Layer 11 of a small transformer language model trained on English Wikipedia (16 layers, counted from 0, width 64).
A neuron's activation on a vector x is SiLU(gate . x) times (in . x), where the dot is the dot product.

Input weights of the MLP neurons that the questions are about. A number n stands for n times 0.0061.
n1 gate: -31 11 -8 44 22 -11 54 24 -36 7 -13 33 -73 20 88 -1 -10 16 53 4 -29 -4 -11 -48 -15 44 28 -26 -23 -15 48 -46 59 -23 4 -19 15 13 15 1 26 -4 -25 20 9 1 55 -6 11 -23 -2 0 32 24 -10 -30 -52 3 43 -24 -40 33 13 -24
n30 gate: -47 -63 5 3 3 -7 21 -20 1 31 48 -1 28 -37 -12 -77 24 -19 -34 2 -41 -29 -9 -16 -43 35 -1 -26 -15 -20 -1 13 -18 -47 15 -32 28 27 27 6 63 13 27 39 -22 54 -21 -2 34 -8 20 -8 32 -19 4 10 36 1 80 8 -4 78 -18 -2
n33 gate: -5 4 26 6 -9 -32 -9 0 -39 12 -1 18 -21 -4 -15 13 -14 -21 53 -66 -27 -30 18 32 62 39 26 -18 -10 -72 17 15 22 1 11 -30 19 4 -32 -73 -18 35 -23 3 -8 -25 0 -26 -11 -16 -40 2 -32 34 24 13 -37 -21 19 -21 68 22 -18 -16
n35 gate: 2 35 7 24 -12 -9 5 -38 -68 31 -2 -2 -14 -32 -10 66 3 14 6 3 -7 -6 -22 -21 -33 -52 -11 -57 21 -40 17 34 -24 10 -45 -28 18 -20 54 10 -7 65 -35 -1 -13 33 1 13 -39 -35 53 -40 -8 16 15 2 -16 27 2 -4 -4 -24 37 26
n62 gate: -1 28 -47 -4 12 24 28 -67 34 -9 12 21 -31 13 -30 -19 34 -11 5 -35 -18 -27 -7 -12 26 -23 6 -81 20 -7 -13 2 5 18 -16 -87 3 36 7 6 -45 13 -52 -12 22 38 39 -5 17 61 -33 -20 40 25 -42 -77 -47 8 82 -26 4 12 -24 -30
n64 gate: 29 8 0 -33 29 -27 -31 -10 -76 -47 11 54 -36 29 -1 9 -60 5 68 53 -26 31 9 2 19 -26 29 -40 18 -20 30 -38 26 20 -24 -8 16 10 34 10 -82 -3 21 33 -25 -30 -28 -34 -18 14 68 -5 21 -32 -6 -28 -10 62 33 9 33 18 -22 -25
n65 gate: -64 44 12 -6 -32 -5 -36 -56 24 31 -9 -23 -7 19 27 25 -75 30 11 -30 36 25 -12 23 43 -8 18 -58 4 -26 0 -22 -30 -12 -36 2 -24 -15 5 -21 -21 26 -27 18 8 14 35 30 16 12 37 9 34 -6 -3 47 -15 26 42 19 5 -2 23 7
n74 gate: 23 -9 -29 -7 8 -26 35 -27 -7 17 3 -47 -38 -22 -54 6 -1 -9 -17 44 47 -24 -17 60 -3 -10 -5 6 4 -7 30 -11 -57 -3 -10 -34 -17 -49 24 -31 -15 20 14 43 8 7 45 -18 -25 -36 -7 13 36 25 -1 -23 -13 23 -34 -8 -14 37 27 -53
n77 gate: 4 40 -45 0 15 -26 63 44 -42 10 -8 35 38 11 -28 -4 12 18 -32 31 -33 23 3 32 26 8 30 -6 -12 -13 -1 -47 7 -7 -34 22 -21 -36 41 42 23 4 32 4 -22 -34 13 -2 -1 -22 9 -33 17 20 -4 -25 -3 -22 -5 -18 24 -1 1 -48
n85 gate: -12 13 -24 20 57 -72 33 10 -61 -3 21 34 -21 -18 20 22 8 9 -2 -11 55 -15 3 38 0 -2 -15 -16 -48 -15 4 9 -4 -41 -2 -6 20 8 -12 5 1 65 3 -44 11 15 -18 3 80 -18 -54 -11 -19 -29 -17 83 39 18 62 -21 44 8 14 44
n103 gate: 32 -65 -8 6 6 -13 -8 4 31 32 4 22 19 -1 21 13 -27 -4 -16 -1 -50 -15 20 -9 47 32 -32 40 39 -18 0 -62 26 17 -1 19 -6 -16 9 -4 74 -30 -50 -19 1 -24 -13 -24 -44 3 -58 -55 -26 3 -11 73 -36 -5 49 16 9 -30 -14 -48
n105 gate: -22 16 49 1 16 23 46 -44 -24 37 -41 37 -48 -20 16 -7 -27 17 -51 -9 -25 -16 -29 8 88 20 -22 -23 13 16 -44 20 -56 -5 -3 -2 -28 -15 -7 -13 -4 23 63 48 14 0 -28 -30 3 9 14 14 -22 61 -74 15 11 -28 -5 6 48 14 -34 12
n106 gate: -19 -10 -10 -13 9 4 22 -6 18 73 -8 15 -22 -11 10 -17 -12 -18 -29 39 -55 -1 -17 8 4 -6 47 7 0 -8 7 -31 -37 31 -51 -1 -15 -68 -6 36 1 8 -25 14 20 -21 14 2 -40 8 -53 24 14 7 1 -43 -51 49 15 8 2 -40 -5 17
n112 gate: -32 -11 -12 -1 0 -7 40 -34 -7 -6 3 -49 5 10 -11 -14 -34 26 20 -28 -27 5 -2 -25 27 17 -29 5 14 41 -42 -18 10 -20 -19 -42 -30 -8 -26 28 7 -19 -50 -1 41 64 -11 -83 18 32 22 13 8 30 -14 14 25 9 -23 -22 -38 -12 -7 -5
n123 gate: -68 -53 2 39 21 -34 -39 49 -11 -11 -44 -54 -25 -48 -49 18 -21 -51 -46 7 -15 -12 19 29 -37 25 -18 46 -35 19 15 -13 -31 62 -18 34 -54 -22 0 0 39 -5 -42 5 52 -10 14 30 2 5 8 -45 -11 41 -16 1 -26 26 36 35 45 49 -4 16
n130 gate: 10 -26 26 -25 56 -20 24 -14 52 20 -42 14 30 24 27 8 4 9 48 -34 -7 2 7 18 -21 32 65 -40 13 18 8 -49 35 5 -25 -71 -56 62 -4 48 -13 -9 16 17 -9 12 -19 25 17 36 12 5 -21 -11 38 4 -49 18 11 -32 -59 -35 -11 -59
n169 gate: -10 38 19 41 33 -3 10 20 8 -12 15 57 9 17 -55 -27 2 4 -8 -5 -29 43 -27 24 14 19 -11 12 -31 -51 -27 -26 32 -5 -31 -51 14 0 -20 58 -8 24 -51 -6 -35 -44 25 -68 -29 -8 -42 -1 -13 27 -12 0 -39 43 24 23 2 -4 -3 -7
n182 gate: 6 -69 12 -45 20 -63 -15 -18 22 -1 3 1 15 -7 -4 -15 -31 13 36 74 -44 19 3 18 43 42 -8 -65 48 29 83 -67 40 -35 7 -40 6 -13 31 10 -74 -31 -2 16 -9 32 -36 -40 21 8 -23 37 95 -6 -4 -26 15 31 17 -55 -7 -1 3 12
n1 in: -37 17 -31 5 -2 -33 -16 -36 -49 -12 -8 -3 -38 3 4 32 -8 34 54 -5 5 -5 -14 -4 -13 35 32 31 16 27 -43 -13 -24 9 34 -36 -17 -57 19 6 17 -15 33 -12 28 -22 -10 47 -45 4 -49 -12 -39 -42 -68 -3 16 -11 33 -8 22 -60 -11 -10
n30 in: 29 -22 -42 37 7 -6 -25 -29 66 9 53 60 -27 -45 -8 30 30 0 -36 -14 13 -20 -12 14 -14 8 12 11 -65 31 28 7 -28 -7 -15 20 -18 -18 -1 -52 -23 16 -5 9 -24 7 -22 75 44 8 -1 -10 28 16 33 18 25 35 0 18 14 48 1 8
n33 in: -8 -48 14 -1 -28 14 1 -18 18 11 -3 -30 10 12 -4 -34 -3 17 63 18 30 7 36 48 28 27 -45 13 12 57 -28 4 -24 -13 14 0 -17 -5 0 1 23 30 35 -45 24 -5 14 16 -14 41 -16 -28 -28 -10 40 -8 -51 43 -27 -6 14 17 0 -26
n35 in: 11 -16 -23 -70 29 0 20 -13 -21 -6 4 7 -16 9 -22 41 34 29 49 10 -20 26 -43 -18 -12 22 25 -7 -20 -46 -18 33 0 -12 41 36 13 -12 -16 12 10 -6 -31 1 -38 -24 46 -53 -17 -11 -60 -9 17 -28 -18 14 -14 20 6 -49 -8 2 -3 13
n62 in: -36 13 24 -26 18 12 -10 -30 48 26 6 24 -24 6 5 7 18 8 -36 39 -39 -47 37 -12 18 -52 21 -43 18 24 -78 -21 13 -35 19 -56 2 -2 -29 48 14 -20 14 40 14 -36 -17 8 -11 1 4 -36 0 19 32 2 7 48 26 -3 13 13 -43 10
n64 in: 48 23 51 -12 5 5 -18 -1 11 -32 18 5 -18 1 15 -10 -41 36 27 79 -27 60 46 9 48 -32 42 -15 13 -12 11 2 -42 -42 14 30 -15 32 10 37 6 -35 -8 10 45 4 29 -4 -26 21 -4 -17 -42 36 10 -9 9 14 -33 -25 29 4 -2 10
n65 in: 34 -1 -47 32 -16 -19 9 -18 21 -4 -3 72 29 6 -15 -52 -5 -16 22 -22 8 17 -57 -18 1 30 10 -3 15 -20 40 13 -1 -19 -17 10 -23 -36 67 -10 -43 49 -16 -25 8 35 27 -11 -7 -26 3 -5 6 34 34 -9 -21 7 -61 -44 -15 15 27 62
n74 in: 27 7 49 23 48 -12 -13 -36 9 -5 -3 -58 -20 31 -34 -16 -24 -7 -15 -5 2 -32 -65 -20 28 -23 -1 -14 -16 -31 1 -13 13 6 -11 -5 4 -33 9 11 -31 -30 22 14 49 -16 37 -4 -37 16 33 -11 -11 -7 32 -23 9 40 6 20 40 13 21 11
n77 in: -3 30 -44 33 -18 12 14 -24 2 4 -33 -31 -2 24 -7 -19 -41 -6 -23 -15 13 -15 -10 31 16 -39 -22 50 33 -39 -41 -32 37 55 42 -22 -35 3 6 -5 13 21 -4 -25 31 33 -13 -7 -2 29 -7 -21 1 18 2 21 -4 -10 14 -22 12 -32 21 -10
n85 in: 18 19 -1 14 59 -50 -1 -17 -33 -17 -17 -30 -43 -23 -3 39 -31 -36 -3 13 13 -28 3 33 5 -26 -42 -36 -20 5 -30 -15 11 -11 31 38 -5 18 21 -7 8 -16 -25 62 -68 -21 -4 -25 39 -11 64 8 8 -9 -22 -2 51 -3 34 13 19 -15 -14 12
n103 in: 30 16 7 36 -23 -6 11 -9 20 -31 -40 6 16 -54 -8 21 -15 -14 -41 -17 -1 -34 -26 -25 -6 35 1 4 42 12 -2 7 7 -7 35 73 23 10 29 -16 13 -16 -15 44 8 37 15 38 17 -6 -1 11 -7 -19 -6 -24 5 -15 -45 -50 60 45 23 -1
n105 in: 19 -42 -18 -27 -7 -48 13 -21 -8 10 -14 -51 10 32 -26 -17 -16 -31 61 56 -20 -9 -14 24 -52 -8 6 -6 9 -19 38 54 -24 -7 17 8 -44 -13 5 54 -22 30 27 -17 51 -9 26 20 3 -16 16 38 12 -16 -21 -85 13 19 -33 20 -15 -46 -14 -5
n106 in: 30 -9 48 -10 -9 -17 3 6 -7 42 -15 25 -65 4 -27 13 52 23 -9 17 -41 -31 18 11 39 -15 9 67 14 2 -18 31 14 -39 6 13 -24 -40 56 -13 7 -14 42 -13 -4 39 12 -23 -27 -8 -16 6 16 -38 -10 5 18 3 -10 -48 -6 7 11 -8
n112 in: -7 18 4 -7 -9 50 5 26 8 9 17 -1 -13 -39 4 -4 36 -30 -46 5 40 -31 37 -31 -10 -18 14 -48 4 -11 5 -49 -17 -24 15 15 18 34 -20 13 19 -3 -19 2 21 -6 16 72 23 -14 -2 -10 20 -14 -5 -59 8 18 31 30 -39 -17 -12 9
n123 in: -16 -32 -22 21 9 21 -18 26 44 -1 29 35 -38 5 -31 -39 -3 9 1 -27 -16 -64 -7 -11 12 60 -33 2 35 22 15 29 27 -28 -33 45 -37 9 63 -88 -5 -17 -4 77 -1 28 -20 -23 -47 -44 40 -16 3 15 1 -43 -51 -22 -60 6 -36 3 18 -1
n130 in: -25 -56 -26 24 -2 25 -28 34 -1 38 -1 33 -34 -33 -31 3 30 -31 -69 -14 -46 -16 17 -5 -28 -27 7 -11 -11 -15 -16 12 8 -7 16 19 31 28 33 -12 3 42 7 7 -35 -15 -15 52 -27 39 -17 -34 -52 27 32 20 0 17 27 -9 -14 -28 -32 51
n169 in: 1 -4 -22 19 40 41 11 3 -6 -20 -7 11 -24 8 17 -51 -34 -23 -9 5 22 35 -3 12 15 -32 1 38 -51 -26 -22 34 -23 45 10 17 -32 -15 39 -19 17 54 14 18 26 -30 -49 -47 -53 -9 -20 -1 24 -7 -15 12 -26 -16 21 44 15 3 6 30
n182 in: 15 -10 -8 40 45 -44 36 34 -13 30 17 -35 58 42 -53 -7 -19 -1 -6 -13 38 48 -56 41 18 26 25 25 51 22 3 -28 19 41 -28 -38 -11 -37 -18 3 -55 5 -52 19 -5 -7 -26 -39 25 37 4 37 33 61 -5 -27 -27 -8 8 -24 17 -43 -5 -50

Each question shows a token from some text and the vector x that enters the MLP there. A number n stands for n times 0.042.

",": 39 33 12 18 -2 16 33 15 10 -31 15 -2 -26 34 3 9 35 14 -52 -32 -12 7 3 15 28 -7 -5 12 -32 -7 -11 -1 0 -1 -6 7 -4 -12 -24 25 20 8 21 7 -10 28 21 -6 -33 -15 14 23 28 24 -14 22 16 35 5 5 21 -71 -1 42
The neuron with the highest activation: n169

"les": 42 8 -5 25 6 37 -8 -18 -19 -43 24 -27 34 26 52 -5 37 6 -16 -39 -30 22 -16 -7 -12 -2 4 22 22 21 -19 28 -25 9 38 1 -18 -11 -27 -34 24 -6 1 -12 -13 19 47 2 -8 -31 3 26 32 -1 3 10 9 23 -12 -8 -27 -41 -12 15
Which neuron fires most, and how strongly? n62, at about 0.43

"it": 33 7 17 2 10 45 -24 -1 3 -23 6 -21 -14 -3 -37 -8 15 -2 -7 -38 -1 13 -2 4 26 1 57 30 -1 -1 -28 3 0 28 -23 -9 10 -21 -35 -3 3 0 17 -11 -19 17 70 31 -43 -25 -17 44 17 0 -37 0 -10 32 15 -30 17 25 -14 38
The neuron with the highest activation: n106

" B": 6 35 24 -54 -18 11 15 -7 23 -26 21 -22 0 46 28 1 -4 21 -6 -4 -37 9 0 5 28 -36 -5 20 -23 -5 4 34 13 -14 -18 2 -4 -12 14 -32 -4 13 46 -38 -33 6 8 21 -26 3 -11 -28 -12 20 17 2 51 -8 10 -1 -5 -53 15 11
Which two neurons fire most, strongest first? n182, n103

"on": 66 38 37 35 -16 36 2 -47 30 6 -13 27 -18 21 23 -26 19 25 11 -11 -20 -10 28 13 -21 -7 22 1 -29 18 2 51 20 18 -18 43 -14 -8 1 4 14 6 30 13 -25 12 -28 43 9 15 -13 12 0 25 17 -25 2 -3 15 -20 -10 7 5 28
The neuron with the highest activation: n130

" Ch": 9 20 11 -20 -21 26 38 -26 6 -18 43 -50 3 59 -36 3 50 0 61 -11 -34 -5 12 16 29 -24 17 26 -30 -28 11 4 15 26 -39 22 6 37 6 -13 -5 -19 35 -10 -32 5 19 16 -6 -8 -5 -4 9 15 -3 11 19 7 -12 -2 -2 -25 3 14
Which neuron fires most, and how strongly? n103, at about 0.66

" F": 5 25 12 -23 -48 17 0 -10 -2 -29 17 -35 -26 36 25 -43 -19 15 -8 -7 -46 -11 11 -5 30 -44 17 23 -29 4 17 -22 -9 21 -21 13 8 -6 14 2 41 23 27 -37 -29 4 9 15 -22 6 -15 20 14 34 -2 -22 43 -39 -17 -24 1 -22 9 -18
The neuron with the highest activation: n77

" cons": 27 26 3 9 19 9 -5 -6 4 26 40 6 -26 37 -34 -15 47 -4 -15 -24 -45 30 1 14 -25 -8 13 28 -16 16 -12 -25 -10 16 0 22 3 20 -19 -25 41 -24 6 5 -15 11 -5 57 7 -8 -3 4 40 24 27 -11 20 9 17 42 -42 -47 -19 3
Which two neurons fire most, strongest first? n30, n130

"op": 44 4 31 16 1 -5 9 5 37 -26 8 -28 -1 14 -5 -23 -10 -2 4 -62 19 0 31 27 15 -22 32 23 -3 48 -10 -3 21 23 3 -26 13 -12 -33 17 23 28 -18 -3 -29 -3 37 3 -12 -3 3 59 43 29 -29 4 14 -1 4 -15 25 14 -27 25
Which neuron fires most, and how strongly? n169, at about 0.43

";": 50 12 17 26 18 -3 10 -14 16 -44 23 -9 -20 45 0 -12 26 22 -40 -29 -34 19 26 5 8 6 16 28 -19 23 -23 -6 -10 -1 -8 13 -9 -15 4 -18 3 12 23 -4 0 27 23 -39 -34 2 -20 -20 24 31 -30 -6 13 2 -14 26 1 -66 4 25
Which two neurons fire most, strongest first? n169, n106

"ore": 57 -4 -7 27 26 7 7 -2 3 -25 10 21 -13 26 2 -6 18 27 -20 -43 -5 15 -30 -7 -41 -12 -33 14 -8 -7 6 -8 16 43 -6 17 22 -24 -14 8 9 -21 53 24 -20 -3 -24 34 -28 4 -9 11 1 12 -5 -5 41 39 -26 -1 -24 -43 -33 6
The neuron with the highest activation: n33

"ot": 36 29 15 0 2 42 24 3 22 -25 -1 -4 20 26 -24 3 8 6 -22 -42 50 -27 31 -3 -19 14 15 26 7 18 -35 17 5 7 2 35 7 -4 -48 6 26 14 32 9 -35 36 40 -5 15 -8 -50 -2 -16 -8 -32 -20 34 9 6 -16 -35 -26 5 15
Which neuron fires most, and how strongly? n74, at about 0.32

"a": 36 23 6 5 -9 40 34 -1 -26 -43 19 -44 17 18 15 -3 29 1 -31 -19 -18 -2 -19 -2 6 -21 3 49 -5 30 -1 36 -12 -10 17 19 -24 -8 -63 -28 -11 6 44 18 -1 16 22 -2 -21 -24 35 -2 17 8 19 34 36 28 -4 -3 -18 -24 11 25
The neuron with the highest activation: n74

" pr": 23 50 -5 -6 -10 15 35 1 11 -4 24 -7 19 10 -40 -16 24 27 13 -23 -32 21 46 -8 8 -33 -12 25 -24 4 -2 -12 -4 -10 -4 14 39 36 -21 -22 18 -48 -7 -14 -18 45 1 31 -21 -17 -45 -13 63 21 1 8 27 -19 -18 14 -10 -15 3 13
The neuron with the highest activation: n112

"le": 58 15 -14 26 -13 8 -7 -27 -10 -51 23 -4 18 24 -5 -14 19 17 2 -7 11 6 16 -16 6 -15 28 -5 31 32 32 70 -27 14 -2 46 -2 -10 4 -2 5 0 28 6 -24 6 -13 27 4 -7 24 -40 -12 15 -23 -29 49 12 -24 -22 19 -6 25 4
Which neuron fires most, and how strongly? n64, at about 1.3

"m": 16 38 -46 -5 -35 -18 -1 -25 40 11 13 -21 -11 24 -11 -7 16 4 -10 -12 8 2 9 -15 40 -31 17 16 14 10 23 21 13 8 -37 49 -9 20 -30 -14 10 -4 -2 18 -54 -27 -4 -8 9 -18 6 -2 16 36 36 12 71 4 -3 3 11 10 31 19
Which two neurons fire most, strongest first? n65, n1

"v": -13 -12 0 19 -28 -31 -23 37 1 -19 -6 14 -26 31 -7 -16 -15 13 0 -42 -25 -39 10 1 8 -15 24 -4 16 27 18 6 1 22 -30 1 25 -26 -40 -20 47 -2 18 -6 -38 42 32 10 -42 -3 -27 -4 24 41 -15 -31 29 -5 10 2 -42 -8 38 18
The neuron with the highest activation: n123

" att": 31 16 -28 -7 30 24 23 -22 25 14 36 14 -17 43 -6 -35 31 -8 -6 -21 -38 35 7 2 28 -33 24 17 -14 6 -8 -26 -15 -1 -2 46 -5 -4 18 -31 17 -19 -5 -4 -26 65 -3 59 -2 -5 1 3 38 20 -18 5 17 7 6 6 -4 -32 -1 18
Which three neurons fire most, strongest first? n106, n30, n77

"pl": 7 9 -24 -5 -4 -6 -2 -3 -6 -2 45 3 28 50 4 -22 17 5 -24 4 -4 19 45 26 -14 -26 -7 33 11 6 13 26 22 10 6 13 31 7 4 -30 12 -31 70 -43 -28 53 43 12 -15 -12 -3 2 39 -12 -13 -17 23 -17 13 -38 -17 -1 -32 4
The neuron with the highest activation: n77

"ics": 31 6 -25 4 -6 4 -26 -9 5 -28 26 -6 15 -4 14 -22 26 30 -36 -29 -18 -26 33 -21 -15 -21 -4 30 -16 42 15 -19 -14 12 37 -11 -13 -5 -58 19 49 23 4 -9 -32 -2 10 -20 -29 -14 34 23 28 1 -18 -31 10 -1 -36 -28 -28 -22 3 35
Which three neurons fire most, strongest first? n112, n182, n74

"als": 36 24 2 28 -6 26 -11 6 -21 -15 6 -10 -33 13 16 8 41 32 13 -23 -7 19 4 -17 -24 4 16 30 9 30 10 5 5 37 29 8 13 11 -14 9 17 5 29 23 -38 37 32 16 -46 -3 2 -7 38 9 -8 -28 12 21 -19 9 -4 -67 -36 2
The neuron with the highest activation: n1

" ad": 27 48 -26 -14 31 6 22 -9 19 -2 48 -40 -4 37 -7 -5 18 -8 8 -31 -24 33 11 21 7 -12 -11 20 11 -11 14 -29 -13 -14 -13 7 -17 -1 -18 -14 8 -55 33 10 -23 23 17 41 -13 -7 -6 1 12 7 -12 -9 19 7 15 42 -11 -58 -15 35
Which two neurons fire most, strongest first? n33, n77

"un": 46 4 -17 8 -28 10 -4 -25 -6 -9 27 16 -27 33 26 -30 5 -21 -3 -22 19 9 21 -9 -34 17 -10 -22 3 -8 -20 19 14 39 -25 23 11 -14 -50 -27 56 17 45 8 -25 12 -14 38 28 -21 -56 28 12 14 -15 15 34 -14 -4 3 -17 -9 -22 19
The neuron with the highest activation: n30

" J": 1 23 -17 -33 4 35 18 -17 38 -25 25 -48 9 25 0 -7 26 21 6 -25 -25 -4 14 20 5 -64 -5 2 -28 15 9 8 6 3 -25 36 -10 23 17 -22 -29 -30 34 -2 -34 18 -13 21 -40 -10 -14 19 28 13 -15 28 34 5 -3 26 -6 -38 9 19
Which three neurons fire most, strongest first? n103, n182, n33

" g": 17 31 -32 5 7 4 22 -3 36 -21 -9 7 0 81 -26 13 20 -10 -4 -47 -15 -19 -5 11 -5 -5 19 7 -29 15 -22 15 6 -4 3 -6 -22 6 -4 -16 6 11 7 -17 -31 22 -13 58 -19 22 12 -13 27 14 2 -33 36 -11 -10 11 -17 -55 4 5
The neuron with the highest activation: n130

" S": -1 4 -13 -16 -30 11 -5 -5 18 -41 31 -43 -24 18 19 -13 28 34 -30 -36 -31 -11 -16 -6 1 -12 16 28 -32 -1 -19 -2 -1 -13 -50 17 -7 12 33 8 21 -17 35 -22 -42 11 -17 22 -25 -24 -10 0 29 25 11 6 42 10 -4 15 -6 -46 1 22
The neuron with the highest activation: n182

"oin": 59 -1 5 18 -18 15 11 -3 -13 -12 3 -2 -2 40 12 -35 -8 37 4 -50 14 22 29 20 -13 -6 39 15 -9 21 -4 -10 13 13 1 -2 26 0 -36 14 47 0 15 -32 -23 5 64 23 -13 -7 -20 53 4 21 -25 -38 -9 -1 3 -12 16 5 -20 28
Which two neurons fire most, strongest first? n1, n123

"t": 35 17 5 25 18 15 2 -12 -16 -17 24 -12 0 42 -6 -28 12 -29 -25 -22 -30 15 -15 -49 17 -28 50 33 6 17 1 -3 -2 26 -2 37 -5 -2 -18 -11 15 7 -10 -4 -36 20 42 47 20 5 -38 11 28 8 -27 3 39 30 -17 -23 3 -25 15 23
Which two neurons fire most, strongest first? n106, n33

"ase": 48 -17 3 0 16 8 18 0 -6 -50 42 2 -17 7 20 -22 9 29 4 -13 -3 -7 4 -19 -16 -16 27 22 7 30 -17 -2 16 11 20 -4 11 -16 -24 -2 31 -4 21 -13 -29 49 16 2 -19 -13 41 -9 39 32 -54 -23 27 15 -8 -4 -9 -45 -33 41
Which two neurons fire most, strongest first? n112, n1

"ed": 3 40 34 33 3 16 34 -5 4 -7 55 12 -24 27 5 -1 26 18 11 -14 -18 14 -4 -36 22 -17 -2 42 12 9 10 -19 -1 38 -12 -28 17 6 -21 -14 27 5 49 -2 3 46 -1 13 5 -15 35 11 25 8 -26 -16 -5 25 -7 2 -19 -42 -26 51
The neuron with the highest activation: n112

"ith": 56 10 -17 26 26 20 -44 5 -2 -32 -3 -47 -16 2 7 30 33 12 -2 -20 0 -7 -7 27 14 -10 20 12 -16 9 22 11 -2 17 20 48 46 -11 -50 11 -15 -7 -9 -2 -60 -12 -4 9 6 0 -15 14 -5 8 10 5 29 38 -10 -30 -3 -26 26 -2
Which neuron fires most, and how strongly? n85, at about 1.2

" le": 21 8 2 20 -6 29 0 -8 -4 -49 12 -15 12 82 6 -10 27 11 -18 -8 33 7 30 16 16 -12 4 -9 -1 -1 0 -15 -4 3 23 11 19 16 -27 -49 18 -33 38 -6 -4 20 -2 46 -9 2 8 -19 3 7 -24 -47 42 2 -11 6 40 -43 -4 -10
Which three neurons fire most, strongest first? n65, n35, n130

"g": 23 1 -37 36 -13 -19 14 -20 7 -23 7 1 26 43 17 -3 3 4 15 14 -39 -15 9 4 18 -22 5 22 2 9 32 5 35 44 7 24 25 13 -45 15 -1 24 18 5 -19 41 -44 9 -8 33 -28 14 -3 -22 10 -17 46 -1 0 -45 -25 -49 9 -5
The neuron with the highest activation: n182

"ect": 43 22 14 26 -10 33 9 -3 -29 2 2 9 27 32 -10 10 -24 2 36 -36 11 36 3 -4 -10 -8 13 39 5 22 6 -6 18 19 11 39 16 -4 -24 -31 29 4 43 -7 -5 28 39 26 -35 -13 23 -9 66 -14 -13 -6 14 14 -24 -20 -22 -1 -44 12
Which three neurons fire most, strongest first? n62, n130, n85

"'s": 47 19 1 3 -13 17 4 9 13 -35 21 0 0 37 -28 -34 34 3 -22 -13 -31 -18 45 7 -33 7 -4 24 -6 2 21 0 -28 21 8 69 -12 20 -16 10 26 -5 19 13 16 24 -16 5 -7 6 1 -14 15 28 8 -19 18 16 5 -39 10 -55 2 39
The neuron with the highest activation: n123

"an": -14 25 -2 18 -30 25 -3 -19 4 -48 16 -2 32 5 27 -19 18 -6 -45 21 -10 -22 16 7 14 -30 -22 20 -23 28 -1 -8 -8 26 11 26 13 -39 -82 -11 29 21 16 -4 -23 -27 21 42 -16 -43 1 23 -25 -26 -4 0 19 23 -14 -16 -26 -4 -12 14
Which neuron fires most, and how strongly? n65, at about 0.48

"ill": 29 20 23 -14 -16 4 -17 -26 22 -14 -3 44 -17 5 -18 16 12 46 7 3 -16 -13 38 -8 -26 -10 -25 -17 -10 10 5 -14 35 33 -4 42 53 -20 -36 -1 -3 -5 8 27 -41 16 -47 31 -12 9 9 25 13 11 -17 24 47 -12 19 -7 1 -36 22 2
Which neuron fires most, and how strongly? n33, at about 0.67

"ist": 11 34 8 -6 26 23 0 -35 5 1 -32 -34 -15 7 -35 8 42 -29 25 -26 6 21 5 -5 -9 10 27 15 -3 -19 14 4 44 -16 -45 -10 10 9 -24 -28 20 0 1 4 -52 -8 3 11 -32 -3 8 4 34 36 2 -34 32 46 -36 -2 0 2 -1 36
Which two neurons fire most, strongest first? n35, n74

"ome": 58 11 -7 -27 -4 10 30 -40 -20 -20 -18 -11 -23 44 -33 0 35 -6 2 -18 35 -6 -18 -29 -15 14 -16 2 10 4 -24 3 39 27 1 28 3 -28 -36 7 16 1 28 14 -35 3 10 26 -16 11 28 15 10 37 -8 -30 29 13 -37 9 -4 -41 -32 11
The neuron with the highest activation: n105

"ro": 50 -10 -24 23 11 -17 -34 -28 9 -46 6 -14 -16 4 -9 -24 -23 7 -15 -44 3 24 16 6 -2 -7 -33 14 10 8 -23 9 -30 53 -21 34 4 -16 -14 -9 6 -18 14 27 -5 52 8 49 -25 20 0 -29 -3 24 40 5 40 -27 3 1 -12 15 -3 31
The neuron with the highest activation: n123